Layer 7 of a small transformer language model trained on English Wikipedia (12 layers, counted from 0, width 96). Numbers have three digits each and are written without spaces.
A neuron's activation on a vector x is GELU(weights . x), where the dot is the dot product.
The model reads these tokens: "2021" ")" "\n" "-" " M" "and" "ar" "am" " K" "ath" "aw" "e" " –" " I" "T" "N" " (" "2023" ")" "\n" "-" " B" "io" " –" " Sw" "arn" "av" "ah" "ini" " (" "2023" ")"

The vector x that enters this layer's MLP at each token. A number n stands for (n - 500) times 0.011.
0 "2021": 556670640546510444500498594446588479462400392514578601486553428387516515525591604626526415529422345555424285549561537383445446477483521470580447513564496685563553374544535469542433488311619410497154561545419460447606586491544538654515534428534469337595349468523412511452279570532629503621
1 ")": 611585624582551418616423541488508537443585490450518563574475523461433536542544481629560516411448346460582382517535564627511410579491554496618443455548520579489543514677488529509405497499558501571162523515459445491533611476553606531603462421541380417530511535445459420491120579515570461505
2 "\n": 523539539538566457531489511486523537504684528441493501548492601169458489504641395510514511457481387535459428536505505535482293527566497516513257458483568517522582557553450509474497499507478523580043522516450404387497634540468470502540539484582465449514457553519480503477336531457545573482
3 "-": 551628590645571487428377429434510464459609470391476487474558582450432487493523536540587515465394450404634392518390429481471439518438568512554411532549478523528547571581551494388586400494412476663152569491529361371569620436568608454497523578510514451455464603538558472453182585451594688501
4 " M": 614630511684528479478323641463440428510526462453603559434562603421626460494622479354398587579488482516560525589509434563571489394503521540430388549575515500520473385740203480476560557468344525501247424497512458224592638542418472501470565395657402462551426450578591443630452593442517576566
5 "and": 508448483835490441553421477485622568584533705442467453477428532628510406516542500363389290607388408544606448604357392568418506461599526656514512527537465637490541551599326419513512618534326408521281356340331388459542519591621530621569524507453548585512391509572603358506467639463476481612
6 "ar": 511442449859464622379533457537463496571509505432470481443470495606481526683616493624401372481460404614589354629569612421489594537629503709487545408458467496457664523517353450486543753550352487502295547674488396345563591528550676461439510497523629574540326557525586528472378609384524585499
7 "am": 520384460868444405324556524467525365563565475379439435393386539465559476527590635439401501508496438522598324634543625515618476573603500605441609466555429492449574360584429467494519645475373485566245540468483459470601454430578662571416500519610452353569272464484480551487323544429563558470
8 " K": 508419553817447561435376469537414492516589532520471499439519495464396468464500598558446496468523556593521409577505423601462566539569488601388492489470495524447444278745225484485487571585519475439316514434433371446796658537585460512472649447579573425591400414535521475458405655385605550541
9 "ath": 440449506847332496534442353461546525653611498545473569538420361344550420551559649563453477567372498567594421672614396602484469616479502555573659501535451490481498515571328395506500640498432506451215369501484393590585516469464686513431498530568525482578469444615530431459454506505571422551
10 "aw": 399362587797377667456613529509537514500600440560490484432428456462459530550545626474383650483462406565526370680646575618435612631464482708229477408512490491453540333510404526473495527522436461486229430555577369487620573478621616511522442554515626386532476456592516456460376597466602519436
11 "e": 401436591836479593475541474546428530553587508467630566408446473514481485536556642673538672535622557460545445629611455582618432626423552620425572457578508466528502444594428492531578620511451466549148603432518391502587526455457606528467444518580601413507333440543508541505313502438515548435
12 " –": 478544636591528712606463518518446476446541498548506543469462623441546517546572535644503665566494521545471586558503510525541461558441573498400459445496391543447437514665496522383434412585459508494167506524525427306573593558418500525579508461576473495558566482531511490415125468498517648457
13 " I": 532691614686523527560505573344544554565530518511538423464543561498407546425491573529448517536415441577436470476585455459566405611584467593524449508472568547466343484617288447557577667553484494522156465475556420424777606627444429496441501660446527642457462566584469386408413564437600528570
14 "T": 533603673853399581485438568563476467618553487432462551494387555504576467332571477655484527566373429522367488573600328496417558500437369573431491442496470485467462430625425338448555621422435611416162502544507348642607505563494503555509401550443603558463469489526576543480440487521623500623
15 "N": 503493699879509558438670524532499423492532501501476511450409536520431395458435539606380450609507467461555577626617355434576527465604414579475387380440489512555449448552482498492441658527352646547164621527599477448642531533483558497505411499453547466517528411509611488437412550552648482567
16 " (": 599447543694572675478461455519485524535539480534532519374465524365447405552431626581592491566413669522427452545498524407532354590516460501526357483468532546575442538626502323508489495560521648557081501532489575153585491482642470597512449505569553394523507406467528547457428531505626550543
17 "2023": 727567655466454397225500526442579414519457384453578552422498343340576391458516618595524615645354269605357494546497502426515545579608481561502448537504520532545518485639474330577506432434592570607187574507553400431549554514403568672485431554477562424620527391465474494457334416589608590531
18 ")": 611607652636471434549415483512442489512615439420541547451486539508482475476574500641549531464413354518536474574506547620474469562515533588540482479582479550566604503718486377529426544520541597546209500504440449449591600442559548531572512440544383432573472432421487338577131538633527483492
19 "\n": 542531502558510500490545470497548543491708522474512499510491589169488508513620394491519536469475353520458460538480465590462285552594528546508283454490586508586581517530427441485509522539483525608079495454418373324537621580462477485517519467561482434509452542495518488494329500509561579493
20 "-": 537632598642539524439396420452551492485581462382490482484569582446495472495484520532554464454398494401620440545413450481464388543442530512510398548546448502521579549589541439435588405513405478652157539502524408348575615430538644458485524612508532425435493603527528451451148559462601656493
21 " B": 574597489756524396427448499576490483591506566467598484475523620376628536467522527580531565387394433534480373500513469489547514451622557582608431560483500444494439497755149338595488497512425467504313451492454466292615565588372515522496530418593523519520479346557566451487372552449582670428
22 "io": 524473525793415575329393464383490438550573596450473471523490719373485598274494329648513477612495391530569545553531499563450425388358511423540581579557512535482485504508386433390497518427437538505198379591548388257599590475564576524541422642562471718480302463520609476545413526512456546545
23 " –": 491515601711504632619523475470513428510503526498493490479438680411603506504592460630507590600476492536436596489451526531620477475447574529374448496477415553447423511684517510323474465514463591524230447524562434256532581612457560509556480446570500579564567433493511465463129468495453685536
24 " Sw": 524493486603544388571562549383357497569535558528549402487452506459553474404516709691483568441416469441520487496485350607415463538658571676468478606493517472533454440458192532497578553581488496618249434427556482321632481494436500454614609386611664606618520388579644570401444607438525668564
25 "arn": 518505420733384445279635538503346509571558457485408550485576574542710534339681634437350609423437436604520396654501435651450491530521531654401619538591468494518438416570470445570408531563423562577278482594583497408580622430637594499536483481641682420423465677543573450528314489454684380514
26 "av": 454312449776520384203535317429463518612506541491483563392399507383583560612473662537276503543545559384597358593470476558499449646671449615339594410624461542518523406555395550428392466630508599568279516592535397386612610375547536429393528464533487447467498548509596548494383591402480523406
27 "ah": 446387501786448499458625420357453512520489486423533526399401375492599552635443679574352509587555471576544338682542538544503394686639346617347581510485467486435487473502470470553520641575640398627259489415517329547685465538434600488472514564489490352564367444522524461382312482355618550514
28 "ini": 384423511680356655400427414526363445453530642372475574499501559570605523453548575636514593607646447463550451621629562566529387583458578554376596506500468411422568479547426417470499601557519512540149596522432381382653606438477562544574448537496559450465289604463558613411288544473600468474
29 " (": 573495516610494619485480496462436488544519538515501499400447552272520446492470622526632588544456734549426426519489558461551296596524454501468417496499491504524412495707537341540469526546612636569094525494543486152593520483652470617505391497592541382479508511482498546421428525422606580515
30 "2023": 749582635459467400210489500460608388542492361408613562421520339361594425457528630597544645635358294596409501529496544451509548591594497571496482508539501545521507451658485374572521449436612558626209567440555414440547591492401580686511395551459579424620558402446456530437321412576608568548
31 ")": 594618649639469431540418463500423472514614466429556557427491533487490492477567506641543549479421371502567471571509560619474482553524530599533491481595473560552590498725489385543434545535540586547208495486447448457611604446551537521572488426545378426573483439410484342575134526626525492501

Each question shows the input weights of one neuron of the MLP. A number n stands for (n - 500) times 0.0018.

n159: 351604540506500178446599636645457371460519528493356482450681540623538263583551507346448531480641533575500396351540479491560626509585532588521377461607564512604585573604576368634545380314598423485603560830417609561515465434484642582454481494439548506599609657327531491451630671614445454561
Which token does this neuron like most? 25 "arn"

n227: 301460474430468454417594557544478671465607788483488616519557348594389460497356357547316571476630463624408500491411617619456319472449584417390505359482371672430421592404445348384490541406475506539582386622563653626536526427379474663294365452371564417573497684449325634403505340382386630545
Which token does this neuron like most? 28 "ini"

n207: 517530500476537588491282638573615311618473610554551352469432413550451243561460494426542480585458538556469431576411550466517537354509352426657398387505417447516360635481635500593477466461534559503520400562449574553358404503535311492696720557486429635511585456388413577660449418601503633595
Which token does this neuron like most? 16 " ("

n413: 430389294299513596458331441394395625481576486673442563479555287504462280669378446624513348342419638557628420703584305397538559561399574360660491446457430587529527637406540564548655535493642686404625497627300467460444363303464414594379805376470623285536543549605360547510497384552490429535
On which two tokens does it fire most, strongest first? 9 "ath", 16 " ("

n386: 456552457566377551481411566617466397494579639591485449553537521666325561412443523447457650587576528632522682488482561333357391515506430310419417615239415397399350599518588583373481428509543521589551335365331587461380389460339457545576676338573641551387407698564614662568418518546415360345
Which token does this neuron like most? 28 "ini"

n216: 467611473398441494533613432477451374530530575491525399643614360572230552557553466593411431522574414533541653378412628474418605549441363508534420421519353653546368508406546437274536500503514525659525497481458675511680473229464287568611506486619480333531440608625569466558446526552349489461
On which two tokens does it fire most, strongest first? 31 ")", 18 ")"

n100: 280521567425480239411466481460478537510553642803393394471430486417507450629299361636297468620672634473529589521414432445588393656685399311546294610259510479636461454342512648537504355376525590440792496732235639421560571309451463607561423420725458464532696583503496376467497369425425608530
On which token does it fire most, and how strongly? 26 "av", at about 1.1

n241: 239425524495459540446521524509419610674510468688522471559538367527562334465243313615342448627471618583613551377557448477612411544390551468655409431317353354530366417488458526506440607573468620506520414653492629638668542515549549575555567349580600379480482567429407437340530444514497520407
Its three highest activations, in order, are on tokens 15 "N", 9 "ath", 8 " K"

n90: 275591343502421417576620495431479454475613688433538536476548453635503553482457438516581427580550526447604589558570552566358583545379478484624399453668424526485611596380607511513625430415663540515435602520414567461451323401483401396604487708451526360492445604436402479558410476550383565435
Its three highest activations, in order, are on tokens 28 "ini", 20 "-", 3 "-"

n97: 349234325508441438552370390446464494637423608554568588430542458584488574411466497491447509367669613648476589696465524500621625521579512424482386327514460500282398397420535494455407469644551603454529406560621547476588383573443377388650401377780593465366612509446404561446505341367479521531
Which token does this neuron like most? 26 "av"

n309: 360564486486281452795411778549583547379497652556544530500581500513412310485348470500460620500546297542481551269467491466531531497557497455570568670291530579491355506418393555643525484732626571476505500400610615665512538531383512506546354432482633564470526625355463397500635633424619573586
Which token does this neuron like most? 13 " I"

n498: 222538396478525485455467722597544443667656650547489477521423585638404430419596400524549363295419484549426488472454708296438604491527570520578537621372389373404555434552621605373509587356535433551590533576517555593403560298475366477370432376575489500474396637410541509365492497597567404461
On which two tokens does it fire most, strongest first? 6 "ar", 7 "am"

n172: 386385364497593433650603638640430548424628638534313380562488381512539561468542353562533416345425584577547575435494480559441592521515394575489322489678552494451640489561609552400313321421477430395592375475430534581491596378626385460405521551724440523625421631349564466576503456389483422304
Its three highest activations, in order, are on tokens 2 "\n", 1 ")", 25 "arn"

n9: 420373592450416416537432583763575628653510395681574705467521458572360357352488650527534464613482451575546583391488603542706576638393416532617503362584540574621436573390472768455423521440577500555513427594601503601436309461497506541459247560609439347581435627440497406506569473636396473451
Which token does this neuron like most? 11 "e"

n202: 271335429528693471647418425530263519594429433510532515509482415719404403590459474552602697500548560529370491567647455380620432567391235593616601422565478482597446419410580579583425565418558570441553454671342584515518484420458551416419626670602479398550567677437403485336542448572500750491
On which token does it fire most, and how strongly? 11 "e", at about 1.9

n121: 482386489565352395494473441474428535538520425552681567421419314557462637551541313380430454505594640467293438619579548503529512658532598395305571463517570571610531438378536669384375544387640453478613526456400562673405301372461433562698679478489680523494425548445440433627515526514477426411
On which two tokens does it fire most, strongest first? 27 "ah", 26 "av"

n170: 497473632520430310395550558521422544480488592509597529557465399648533532559517506465455399538601531604399673454503704497644448452429450466566379732529353503545497553457736663511544486438516500508465358541541606537508367337432412526429446639534448571581497492515433537658350425675458479489
Which token does this neuron like most? 17 "2023"

n12: 394726497363509417524414419692573203670509397525475458493628431483311642622425419470717510224553551493551575593288628413624524420473311536598486520311360503494711617566525358513743544354444548564642453456490637513451503507371543349484543675520422575458686452323483341517568527519539520517
On which two tokens does it fire most, strongest first? 20 "-", 3 "-"

n474: 365569449637279471387616684552455271503560399506430444589546361560444615494531597392460476592398525727506553518419458362466512436314475554354443473503525584446512607599580542420387407308784526403545413491503634677372375454324409641560601620401542395364604535420360491527492424655527434428
Its three highest activations, in order, are on tokens 30 "2023", 17 "2023", 14 "T"

n283: 422749532510368424514407578493703570442565580742470453402776524742419390479560356325413569585346491515440553527442541420658809410616432581500380276587534565325568608633532751594550603521593513520579184553450639538480543454366439309391455649459463670345594486591452470517533354608380421418
On which two tokens does it fire most, strongest first? 13 " I", 5 "and"

n177: 336700460473278581668316402663532446603399724538402587486734263585457670472584246500513606544553596545432624510458521568752637454366599556430551381476417507590542584447557656586577598464634514524643348473606559367230262514362507689521521439622323409462474681510333569422537400645433760441
On which two tokens does it fire most, strongest first? 23 " –", 12 " –"

n374: 593529408399549394650440542669622396568492582485517563521350448473390694748614466423617480368659555528408748592451592600606479573687560471491544534438510506596471514399633506591584327415633481579518598472626486509344434556323440405563479648434714368458512494524555472675493459558486604560
Which token does this neuron like most? 19 "\n"

n288: 489466595302583504623323696572476483360553431797601737618486381514368524503493522507513548458463488392427476352298490552431604565361468507771370671470475436462343570382503575641493315291571500434560531670352443598203320344536500527648624536389253386590468465447421393459447407565385581345
On which token does it fire most, and how strongly? 1 ")", at about 1.8

n224: 350476347432534250484447512509509392477670518365410726457546494456463364602544471423432545388404489423562581491515368430435429439720566473515528419380424503452554566467551621469547581207696422432519621726594655608678368509532443422341589398554396500515525588385391322512539427488401410653
On which token does it fire most, and how strongly? 0 "2021", at about 0.14

n278: 561698525480667472589441439428363253623431533456517421439585402681506354556328459518539393500565427503621420537683630620564518455546463356436571453419605568598377491444470467617522457596515306298589415460546667509599432385331520373426521666471646615459463512473434421348690470576494379620
On which token does it fire most, and how strongly? 13 " I", at about 1.5

n17: 569793444464509344441226585548541380479653679510400469494732506480464722456474565368697497473563511497445562690556327538481733471464391462597435553626591582569606650418476494481546337506627597472653584488282572557425572377370646399513449543384456525410387503483443494401535580581409500264
On which token does it fire most, and how strongly? 3 "-", at about 0.92

n468: 352503410456398562539422500350594484471678525639348482449586456552356647441590557449582565337463644638341680615546509459503408343430581281629386475352770503582454666426564328560497567478531512594536261458557599506399497516457436540525535717673549556342500507387469644538599469533447367371
Its three highest activations, in order, are on tokens 22 "io", 16 " (", 29 " ("

n334: 245433528491451548380478675433457606489532522746424419596435354791550372412535389500540485543548558455525466456491500531720379620494605455446593290601407482463452692385671479500598600546713725485500488523432503639434446261349534554618546568512539473601541532406396497430505586375385451349
Its three highest activations, in order, are on tokens 28 "ini", 11 "e", 27 "ah"

n223: 457558525575392540409451512541373346569592530534621561716416491753606379538394386467326456416427409500434645548529436494617804390596690581532550474554497590647393517421530515572503376447491429360547416486546587532546509407307409407389702446724295453454518528382402428479523429550480567460
On which token does it fire most, and how strongly? 4 " M", at about 1.7

n371: 359607521321700470418368735369615520586533516459637341652481608363438522506467289506578338446427615544325516657478585526455516532409616425638443604444477541674372544541549373680691307494554543488620533649343720494488395490456443405494529549541544346506570367384529353558634452585582557279
On which token does it fire most, and how strongly? 21 " B", at about 0.56

n138: 414429552461580578497658605544500441441574678465571541570556398546638552571517467275526594563599355573348645625516541402542477572576325524495420478463495377622554527418589690458351381603652540457476418386409612558511403402512469519628441686549470413554537627605414635525509450314544404389
Which token does this neuron like most? 27 "ah"

n271: 486434438523321336443489571675629393601638588530460363447726403475504472721278314415520378487528601628486657702338493539521468497646348366531444548355447541457715746452577698511478496279580570429534223383456651545398316419423343428538725644583404507558507576459514357741629447500500400586
Which token does this neuron like most? 5 "and"

n460: 374370395476500319573363484558593238599525335544592575542419462762379375573497328399494500479665512368510381553544405487634605490598477506664617680506439465759585494646492564636643398423612601335582628350450472475447536487368461345541409565443412377575366580672539428606547487567255541371
On which two tokens does it fire most, strongest first? 4 " M", 11 "e"

n30: 445774596259650451596469469553403286553489624528376559642476537500548666626510439449656314396500542325585575571516671544527378446411604461785390618352362362678474536361588387284572462708560382416541520513355608659389545510433488411428497481418474401273632476464500500390534604573407583383
On which two tokens does it fire most, strongest first? 20 "-", 3 "-"

n313: 365643584538344583506406548634552450434672585425424567428683495460556590552537485306561435440535584543386405487435532541458795495559528417505347468526441527336527468435486582436427357610478487442531394500682398546428483558440436351481569468546706387351620545569637503536540519497457478393
On which two tokens does it fire most, strongest first? 10 "aw", 25 "arn"

n120: 688581448292597362503319578514478446440464548348417472463449559568336691559702494392589413393558472400449465446420506537423572528623351481558450600603525497616558561520605511534474344554741446505604698438557481453368442571334500411500514503345409442453544538584548329632560489577461642509
On which two tokens does it fire most, strongest first? 3 "-", 1 ")"

n119: 463736444452517462727481519527434491531536518612411346610534488620577368686376506304582359343599541240491500558324497530589466415543403458601472482430408738540518598518513536515777454515548301456556651396503521425417469399392551387509454535494568420388330475552373500521516461626252566484
Which token does this neuron like most? 20 "-"

n80: 467503425434542544596620447545391552350481681803472390552608356584585410679444373516575586503468619794569454419481589361745510245644543440522574509628387364606535443612481689607673599338545506332568346589416560497572417379480479503478597519592469437412530620596407579587506597363299647556
On which two tokens does it fire most, strongest first? 6 "ar", 4 " M"

n197: 510465464452509360615185467574353670563550545592485622532477490513340407624520326477551497545649402547611589488560528613643510628513480513459296582472523459557356619221606430536536503503538574506508409528469456624603441552254404699443561678645559342578400600416500459413547609652221494249
Which token does this neuron like most? 2 "\n"

n369: 451352500416429403431460621564525419607401670537336303419597211560598529541493548510598300630642503463600510423409550452516568359650401472459459525441534623530587484314559455487536546513763561306520471555558622696447553448349464402692651604657553434342334616428376235449492628530506434434
Which token does this neuron like most? 27 "ah"